Layer 7 of a small transformer language model trained on English Wikipedia (19 layers, counted from 0, width 96).
A neuron's activation on a vector x is ReLU(weights . x + bias), where the dot is the dot product.

Input weights of the MLP neurons that the questions are about. A number n stands for n times 0.0047.
n7 (bias -0.049): 27 -4 5 4 -27 -2 -12 39 -12 13 3 16 -6 32 -18 47 -18 3 4 -15 -23 -6 -23 23 59 -2 15 -8 7 -19 18 -8 -39 -7 0 -8 35 -59 18 -18 9 45 7 18 -29 -3 -16 2 14 -12 35 -41 4 -14 4 -15 33 -1 15 -53 17 28 4 -13 -22 -42 4 -42 28 -20 18 15 -18 -4 3 -25 40 21 10 6 14 36 1 10 21 6 -38 11 16 12 8 -17 -53 30 18 29
n20 (bias -0.069): -38 -31 19 -5 2 48 34 -1 15 8 3 54 48 36 -9 25 40 21 27 15 -18 -14 4 22 7 -26 -48 -52 -23 13 0 8 -18 -18 -39 -24 -22 16 -69 -13 -18 12 4 -6 -32 -6 18 14 -5 6 9 -26 -10 -54 15 27 -8 -14 14 17 5 9 -16 -23 16 -1 6 -7 0 -13 18 53 7 23 18 18 32 4 -11 26 18 -6 8 -36 -11 -47 18 3 -46 -5 -21 8 7 70 42 16
n41 (bias -0.038): 10 14 21 33 -18 -6 6 30 -29 9 10 30 -8 25 11 54 1 -44 5 -20 -18 -10 -2 -7 -1 -15 5 5 -44 -11 13 -9 -33 2 -14 -30 -13 -10 -39 -24 3 19 1 -8 15 2 3 2 -7 0 53 -46 -21 -10 41 2 -22 5 -18 -12 43 -21 11 10 -10 12 -14 -70 -16 18 -14 13 13 7 -1 10 -52 7 -6 28 -25 13 11 -8 0 23 -23 -22 -17 42 -25 20 -49 -16 -11 8
n47 (bias -0.029): 5 -20 13 -9 -20 31 -24 33 -8 1 -4 -26 38 34 -1 0 30 -50 -4 -17 5 -15 1 -32 18 16 -5 14 21 15 -6 -5 38 60 9 -14 20 -17 -8 -12 -6 -1 7 -7 31 -27 9 -26 14 -5 0 18 -24 -39 -47 37 23 -6 10 -19 27 10 11 16 40 -5 -2 -4 -8 -22 42 -30 -22 -3 -4 -37 3 22 24 46 -46 -24 -6 -19 -18 -18 6 11 0 -18 -7 22 6 33 -25 18
n62 (bias -0.055): -13 -29 13 17 -25 -36 -2 12 -4 -15 -21 -17 8 -18 -20 7 -10 -19 51 -8 -8 0 -41 -2 2 -26 -64 -15 -31 -50 -38 8 -28 5 7 -9 -8 16 -53 -9 22 14 20 -51 -14 36 -22 4 5 -8 4 14 9 10 -12 -9 -19 9 10 -54 -3 19 -18 30 8 4 -33 -47 14 -8 37 -2 0 5 -31 -47 20 12 1 17 -8 -29 21 -19 14 38 -17 -2 6 -15 24 20 -70 -8 25 10
n72 (bias -0.063): 13 31 -4 -17 22 -20 14 -14 -6 -31 14 17 -24 5 70 44 4 14 -24 -15 -23 -7 4 -17 -10 -27 12 13 -66 -5 -12 9 2 14 -10 -19 -27 -32 -15 7 -25 -3 10 -9 14 -15 -18 13 -12 28 46 -94 7 5 13 -13 -30 0 -5 16 35 -23 24 -26 18 13 -28 -36 27 14 -27 39 16 5 -48 9 10 -8 -4 -48 -24 -14 6 -36 7 -17 56 11 -9 25 -22 44 -58 -27 14 -27
n81 (bias -0.054): 0 -28 21 -40 1 -12 -15 -28 11 -36 -6 43 -24 43 67 -4 35 -19 -12 30 19 20 6 47 42 9 -11 4 39 49 24 -3 8 15 1 -16 8 9 1 -42 -21 0 2 -32 11 8 7 -23 13 46 21 12 4 -11 -9 -32 -22 -8 -9 10 17 -12 11 -5 -32 -17 -10 -10 -11 -22 -6 2 39 3 -24 -7 -19 0 6 -17 14 -25 11 -6 -2 -4 14 -6 1 1 -54 7 5 24 21 -6
n98 (bias -0.043): -6 -4 -21 49 5 -26 -4 -4 -29 47 37 17 1 19 85 -13 -2 -5 22 -32 28 29 3 -4 1 -8 9 66 5 -10 -10 7 -25 11 5 0 27 44 -25 8 -18 -6 -1 -14 -13 -1 -42 -17 -2 10 0 -13 23 -4 -7 24 -16 24 4 -4 23 -11 20 27 5 -17 -21 16 -46 -31 -20 8 3 -13 -18 -38 26 -6 6 -21 -16 11 -6 -16 -14 -10 10 -13 -42 -37 5 6 -4 6 -2 30
n127 (bias -0.034): 21 12 4 -27 -7 -1 27 -43 -16 22 1 36 -16 36 31 -4 -6 18 15 -18 -32 -2 15 13 20 9 4 12 15 25 -5 -2 -31 -5 13 -1 -6 9 10 -8 -12 -9 0 23 14 25 26 10 19 8 0 -14 7 -28 -36 1 17 20 -6 5 -4 -16 -32 -5 2 3 -18 -20 -35 -18 -22 26 -6 -2 17 2 15 32 -15 -4 3 2 35 27 24 1 -2 30 -23 15 -4 -3 8 3 -7 9
n173 (bias -0.035): -10 -56 20 -4 -16 -20 -1 -23 -38 -13 8 -16 1 7 -13 9 -34 -27 -2 -17 12 -24 -31 -35 25 -7 13 26 24 33 8 1 30 -17 -6 -69 23 -62 -3 18 -17 11 15 -5 -20 45 22 21 -9 20 5 -15 36 -25 -23 19 -20 15 16 43 28 -23 12 22 -10 -32 16 -7 -45 -3 -23 1 10 21 -9 -31 21 16 -1 65 1 17 31 -24 -31 -21 -3 3 -27 -15 -9 12 -27 52 -1 20
n174 (bias -0.038): 24 -30 7 -17 -13 -24 7 5 -63 51 17 15 24 2 -13 0 -17 2 18 -48 -8 39 26 -22 -1 22 25 12 -7 49 -17 14 27 2 -9 -25 7 -37 21 -25 -20 12 5 2 20 -4 -2 -2 -5 32 6 -34 37 19 -65 2 -6 -9 18 8 28 -12 5 -28 6 16 -32 19 -27 -18 -25 -2 4 -2 -18 2 33 1 -45 5 10 3 12 3 -1 -31 50 0 -20 2 -30 -8 -12 41 -27 -23
n203 (bias -0.048): 27 16 -39 45 -8 21 6 -35 55 7 3 -4 -24 5 31 34 7 24 13 15 -21 9 -10 34 -1 11 20 16 8 9 12 -2 4 18 -12 -31 -13 -4 -1 -3 -12 10 11 12 37 27 -49 -9 -4 30 10 -13 14 16 7 -52 -8 -1 -3 -9 31 8 -34 -16 -12 35 1 -3 -53 -7 48 22 -43 -11 5 -41 -13 -34 4 -17 -18 -6 -27 -41 31 -28 -10 8 1 -11 3 29 11 -9 60 57
n205 (bias -0.079): 15 -24 49 -16 38 -16 33 8 2 -41 -2 24 37 -1 11 26 26 0 4 -1 -6 2 8 41 -18 -6 -21 -60 -14 61 -45 -6 -24 -11 -34 -3 9 21 -51 -6 -11 -24 12 -50 -21 35 -21 16 -10 12 35 -37 -15 -57 30 14 -42 3 -8 -12 6 20 39 20 16 -24 3 -25 31 -9 -51 48 -2 3 3 22 26 57 28 32 -43 -38 58 28 50 13 8 -20 -31 31 -26 30 -33 11 7 -16
n221 (bias -0.019): 12 -28 -19 3 -23 -48 -22 23 -23 57 1 18 -13 -19 27 24 -7 16 -6 9 -16 6 11 -3 8 -2 16 27 -31 -6 4 -20 -34 -15 -30 -19 -4 12 -36 -13 -18 -3 -3 -34 0 20 16 32 2 5 10 -19 -6 -31 -9 28 5 -10 -19 -5 30 21 -7 13 38 -2 13 -23 -34 -16 -31 -27 3 9 24 -10 17 5 -20 -21 28 -24 -6 -2 44 17 -13 -25 -8 46 -33 24 -28 -11 2 21
n229 (bias -0.045): 19 25 20 -13 11 32 -3 -3 -25 14 -5 10 12 27 5 17 57 8 6 25 12 50 8 14 10 20 5 -12 5 49 25 12 -44 11 25 5 0 -28 -1 -17 -33 -2 -1 -25 14 41 -28 12 7 -3 -5 19 1 -4 8 -15 10 13 -34 -20 -7 -8 8 -16 9 -54 -23 -13 -11 -11 29 2 33 -25 -21 -5 2 0 -15 6 0 -4 -10 30 21 8 10 -6 -21 -26 11 0 17 -7 17 14
n237 (bias -0.029): 7 -6 -38 -14 -5 8 -16 -51 1 25 1 -20 -1 -15 -6 -8 15 -1 17 -56 4 15 5 -24 4 15 -7 18 11 34 3 6 21 4 -21 -26 13 4 -13 29 -40 -25 14 -35 8 20 -6 1 -9 20 -4 -10 -1 -7 -22 26 -1 4 -22 8 37 -16 35 10 58 6 19 -5 -8 -4 -17 5 3 -33 0 -32 10 32 18 17 -5 -25 2 -6 -6 -21 -1 6 22 -27 -23 41 -6 -11 -16 29
n247 (bias -0.045): -22 -10 -20 -14 25 17 15 -13 -33 3 -2 31 -14 3 -2 -26 -20 18 -20 22 15 -12 6 9 -14 18 -30 17 29 -4 -7 3 -29 26 22 -30 43 3 31 5 7 -26 10 11 2 -19 56 -10 -7 -3 50 -30 -33 35 1 -19 -36 26 -7 -22 16 6 12 15 20 -57 -73 -38 -4 6 -9 5 -6 0 -5 -29 -21 2 2 26 -6 -11 53 32 27 24 22 -5 -41 -6 7 6 -4 21 10 -27
n279 (bias -0.068): -18 -38 3 -25 -17 5 7 41 16 7 4 15 25 -32 -39 64 13 -6 -22 37 17 -19 -23 4 3 25 36 -7 -60 60 1 -5 -14 -1 -6 -16 -4 4 -39 -23 20 21 9 1 21 -25 -34 15 -5 -32 86 -48 -4 -36 4 -34 17 -3 26 -80 15 11 13 -25 17 -45 -67 -8 16 -10 20 30 -5 -17 -24 12 -5 19 -24 7 1 38 8 -25 3 -26 -3 -3 -4 1 -3 -6 7 37 2 27
n284 (bias -0.036): 17 -17 12 -6 23 30 -20 -23 -36 9 10 -11 37 4 -23 -30 -22 8 -20 -14 -8 -11 -1 28 -12 15 -7 24 41 17 39 -8 14 8 -31 -29 33 -31 9 -29 -8 2 17 10 29 28 52 1 7 31 8 20 -7 5 -22 11 -5 -15 -4 -37 16 -10 12 -29 20 -8 -8 7 -11 -12 3 15 3 -23 39 -2 -11 0 10 50 15 -2 5 4 -6 0 19 24 12 12 -17 -10 -15 28 -17 -4
n299 (bias -0.042): 11 32 15 -25 -14 -3 8 -38 -3 49 3 7 -25 -7 14 -6 28 -20 8 11 14 11 11 4 12 -28 9 23 -23 24 -13 4 11 -2 12 -18 -10 11 -7 -22 -16 12 -1 -23 -26 -16 -31 6 0 12 29 -11 -20 -3 -40 18 -33 0 29 26 42 4 15 6 1 20 -36 14 -11 7 16 51 -24 20 -34 20 24 42 -18 -6 -48 -51 23 -7 58 -21 14 -15 10 47 -33 10 -14 -2 -18 5
n301 (bias -0.050): -3 -12 -56 -4 35 -31 21 40 3 15 13 12 36 -4 28 -7 25 -24 -14 28 22 -21 -16 8 5 79 -19 21 -45 5 -36 -16 -14 -22 42 17 46 18 36 -17 -25 -7 8 -6 -33 -10 -11 30 -15 -1 6 -27 -28 -1 -8 -1 -5 -14 17 11 27 42 -3 -3 -15 -23 5 -69 -16 -16 3 -12 22 -3 -8 16 40 -13 15 -51 6 -14 -24 -18 -12 -25 2 5 9 3 -30 14 -28 19 54 -43
n306 (bias -0.046): 1 30 -11 3 -26 20 -1 36 13 -29 -20 8 15 13 -30 2 43 18 25 4 -20 -1 -18 -6 49 28 10 -40 3 11 -19 4 -17 15 11 -16 14 -12 -2 9 18 -5 9 20 -16 -6 -25 -5 2 -9 1 13 -29 -42 -13 -10 45 6 22 -19 -6 50 -12 0 -11 -20 -9 -7 42 -20 -8 -17 10 3 -2 21 41 -25 25 8 -7 -36 -44 25 -2 4 5 -1 24 -9 7 9 -55 22 29 -10
n337 (bias -0.032): 36 12 -5 15 28 -32 44 15 -59 -5 -12 28 27 -48 20 27 15 28 -29 -19 -31 2 -19 4 -15 -34 20 -2 -29 36 -9 -17 -8 -25 -26 23 -2 4 -16 4 13 -11 9 -15 -37 22 -26 -6 -17 -13 26 -20 -8 1 15 24 -17 -13 15 -45 6 25 21 21 -16 -11 2 -43 38 -18 -27 -26 1 -9 27 10 32 -16 15 4 -13 -16 21 15 38 16 9 6 2 30 2 2 -46 -20 6 1
n358 (bias -0.041): -27 19 17 -11 6 19 33 10 12 -26 -9 -6 7 41 -7 4 -4 -17 27 18 11 2 -22 24 33 -1 -31 -8 27 -1 5 34 -12 -1 34 -53 26 -57 -13 4 19 -16 6 6 -4 24 1 0 25 7 -5 -7 30 14 -18 -48 -9 15 21 -25 -4 6 -4 12 -15 -47 -32 21 -22 8 -12 -1 -14 -4 16 -2 0 2 26 33 -14 6 37 24 6 -3 -6 31 -19 -3 3 -16 -27 63 -9 -12
n374 (bias -0.030): 30 -12 -60 22 -8 -57 -1 -58 17 -8 20 27 -45 16 27 21 -20 18 10 -28 -17 15 4 -7 -21 -6 4 5 -9 15 -13 -14 25 -1 1 23 3 6 10 22 -27 -1 22 4 27 4 -17 14 -14 6 18 -33 20 18 -39 20 -52 7 0 5 22 -15 -54 12 64 18 6 0 -20 5 5 32 -18 -14 -1 -13 -10 42 -25 14 27 -9 -26 -8 28 48 18 -18 -45 22 6 2 7 20 7 5

Each question shows a token from some text and the vector x that enters the MLP there. A number n stands for n times 0.056.

"ation": -25 3 -3 -1 7 4 -38 -8 2 -9 -26 -8 -10 -3 6 -2 -16 3 8 -5 -13 -11 38 -14 25 -4 2 9 -3 5 3 -53 15 10 -8 -10 0 -3 13 6 -30 15 -69 -2 2 -1 -3 21 -58 15 -2 -2 -1 -9 2 6 -17 -19 -2 4 -29 19 18 5 0 23 10 -2 4 67 -8 0 -14 -23 11 -5 4 0 2 6 7 11 -2 2 -2 12 -5 2 11 13 16 -34 -6 -4 -15 2
Which three neurons fire most, strongest first? n374, n237, n221

"arn": -35 5 6 -3 -15 -6 -39 2 -7 -6 -42 -9 -11 7 6 -17 14 -6 4 0 6 -1 28 -19 29 -2 -4 8 -1 7 1 -43 4 17 2 13 -5 -11 6 4 -15 6 -62 4 -6 -1 -2 12 -74 4 -16 10 -1 -12 4 4 3 -1 3 -10 -35 7 5 -3 -3 -2 21 -1 -16 28 -9 -3 -12 -33 10 -16 -5 -17 8 -8 9 14 -16 1 -20 10 -16 5 11 -4 38 -42 6 -9 -12 3
Which two neurons fire most, strongest first? n306, n47

"io": -31 4 1 -2 9 3 -49 -7 3 -6 -28 -12 -4 -5 1 -2 3 3 10 -4 2 -3 40 -16 8 -16 0 -5 -13 -1 -6 -46 1 12 -12 2 3 -4 10 -2 -10 17 -60 10 13 -9 -10 16 -71 21 -3 -9 9 5 0 -2 -10 -23 1 9 -41 28 19 -18 11 10 17 -3 7 51 -4 2 -12 -6 3 3 8 2 -3 -7 -2 15 -2 -11 0 -1 10 20 9 7 30 -30 8 -3 -23 -3
The neuron with the highest activation: n72

" us": -31 18 -10 -10 0 -8 2 19 -1 -1 -20 -14 -7 -8 7 -11 -2 -10 -4 9 -1 -9 40 -24 17 -5 7 17 -5 -2 -3 -46 7 -2 -3 3 9 0 6 -12 -21 -1 -76 13 -16 -4 5 14 -63 1 -7 11 -13 -10 4 -21 -16 -24 5 -19 -26 14 16 1 2 20 14 -3 -9 51 -5 -16 -10 -2 15 -2 2 -6 3 -18 2 11 -19 10 12 -2 -15 17 16 11 31 -35 -13 5 3 -2
The most active neuron and its activation: n301, at about 1

"ound": -31 -3 11 1 -9 -2 -31 -2 -2 -13 -37 -17 4 -2 6 0 -11 -4 10 -5 -3 -2 32 -16 28 4 2 13 -6 0 4 -46 6 8 -10 7 -13 3 0 0 -31 16 -64 8 1 -4 -13 13 -69 11 -10 6 0 -15 9 3 -7 9 -5 -1 -39 16 19 -10 2 14 8 4 0 43 -27 -4 -22 -33 2 -12 -4 -7 0 -2 3 5 1 0 -11 -4 -12 3 5 1 37 -22 -15 -28 -15 0
The neuron with the highest activation: n237

"\n": -27 6 7 -7 -3 -5 -3 -7 -9 -2 -39 -11 -11 7 3 1 -4 -2 -2 5 -6 0 36 -10 22 -4 9 1 10 4 -12 -37 -9 7 2 1 -2 -4 9 -1 -15 13 -79 4 2 0 8 6 -52 21 -13 4 0 -10 -3 -5 -1 -12 -1 3 -79 9 5 -3 3 4 5 -4 -2 56 -7 5 -15 -12 6 3 10 0 -8 -2 -3 6 4 12 1 -2 -21 21 -6 13 28 -26 11 -9 -17 4
The neuron with the highest activation: n127

" for": -22 13 3 -4 1 -5 4 7 13 -7 -42 -18 -10 -9 7 -4 6 -6 8 7 -10 4 35 3 17 -3 -3 9 -4 -7 11 -40 12 3 -9 5 9 5 -1 -7 -11 7 -81 3 -4 -3 -4 6 -58 15 -5 0 -7 -5 3 -9 -6 -20 -7 -8 -38 4 -1 -3 2 24 11 -1 -7 83 -7 -1 -12 -2 3 -10 -10 -13 8 -2 3 12 -8 8 10 -3 -15 20 16 10 20 -18 -9 -7 -1 6
The neuron with the highest activation: n203

"re": -18 4 0 -15 1 -4 -40 2 10 -9 -52 -11 -7 8 15 -14 9 -11 -6 6 1 -3 29 -16 14 3 -20 -2 -6 -1 -7 -46 11 14 2 9 4 13 11 -4 -4 16 -72 -4 2 -19 -4 21 -69 14 -19 1 -1 0 -8 4 6 -26 -10 -3 -51 13 11 -2 7 12 14 4 3 34 1 -6 -10 -16 12 2 -8 0 7 5 -7 4 -4 4 -14 11 6 11 14 -2 23 -18 1 -4 -23 -2
The neuron with the highest activation: n47

" o": -31 7 -2 -8 10 1 -2 7 5 -11 -44 -11 0 6 5 1 7 2 8 -5 -8 -6 38 -8 14 -12 11 -6 1 4 -5 -45 0 15 -14 3 -3 -2 9 -7 -9 13 -76 1 -14 -3 -9 13 -66 6 6 -3 -5 -13 18 -1 -17 -21 -7 -6 -56 8 20 2 0 20 11 0 13 47 -21 7 -10 -10 7 1 8 2 8 3 -2 6 0 11 12 6 -5 11 10 4 30 -31 -4 -6 -10 -5
The most active neuron and its activation: n205, at about 1.1

"h": -26 -3 0 -16 -18 -6 -44 10 2 -13 -51 6 -13 13 6 -6 -5 9 9 11 -1 -4 42 0 29 -2 9 -3 0 -4 -2 -36 3 5 5 2 -18 17 13 -19 -4 18 -64 5 11 -1 -6 13 -65 14 0 -2 0 5 11 -16 -14 1 8 7 -44 16 1 0 -16 6 5 7 -10 21 -7 2 -6 -9 0 -4 -9 -7 0 3 0 14 -10 -7 3 21 3 14 7 6 39 -42 17 -9 -11 -7
The neuron with the highest activation: n81

" l": -27 0 7 -3 7 5 -9 12 -1 -9 -51 3 2 -4 0 -10 4 -5 1 -4 -23 1 34 -6 33 -12 4 -3 -4 2 -1 -32 2 8 -9 6 -6 -2 9 -5 -4 14 -79 11 -11 -6 -3 8 -64 6 -7 15 1 -5 14 -4 -12 -12 4 -2 -61 16 1 6 -5 10 12 2 7 32 -7 -10 -2 -27 10 -11 -11 -17 3 -4 1 9 0 -6 -9 11 -12 1 5 4 49 -24 2 0 -11 -9
Which two neurons fire most, strongest first? n306, n337

"oun": -19 -3 -1 1 -21 -5 -19 5 -2 6 -42 -16 -7 1 6 -9 3 -11 7 3 0 9 42 -13 11 -12 3 22 -7 5 3 -38 -5 9 -23 15 7 14 12 -11 -13 9 -82 11 2 -1 -15 11 -70 25 -5 -3 1 2 8 -6 0 2 -8 -10 -36 6 16 -6 1 24 17 13 -7 38 -15 -1 -28 -8 -1 -1 7 -7 9 -9 -18 3 -3 -1 4 -2 4 15 16 -16 23 -18 9 -16 -15 7
The neuron with the highest activation: n98

"ild": -28 -2 -3 -8 -20 -13 -34 6 -15 9 -31 -16 -5 -3 1 -11 3 -11 2 -19 6 -3 37 -18 25 -9 1 12 -6 5 2 -38 20 -5 -6 7 2 6 4 -4 -25 10 -65 1 -18 -5 -1 14 -82 17 2 17 -5 -1 -6 3 -10 5 8 -4 -44 5 7 3 -12 25 4 17 -17 34 -25 -3 -3 9 5 0 -4 -6 8 -7 4 13 -8 2 1 -9 -4 6 1 -6 25 -36 11 3 -15 0
The most active neuron and its activation: n174, at about 0.51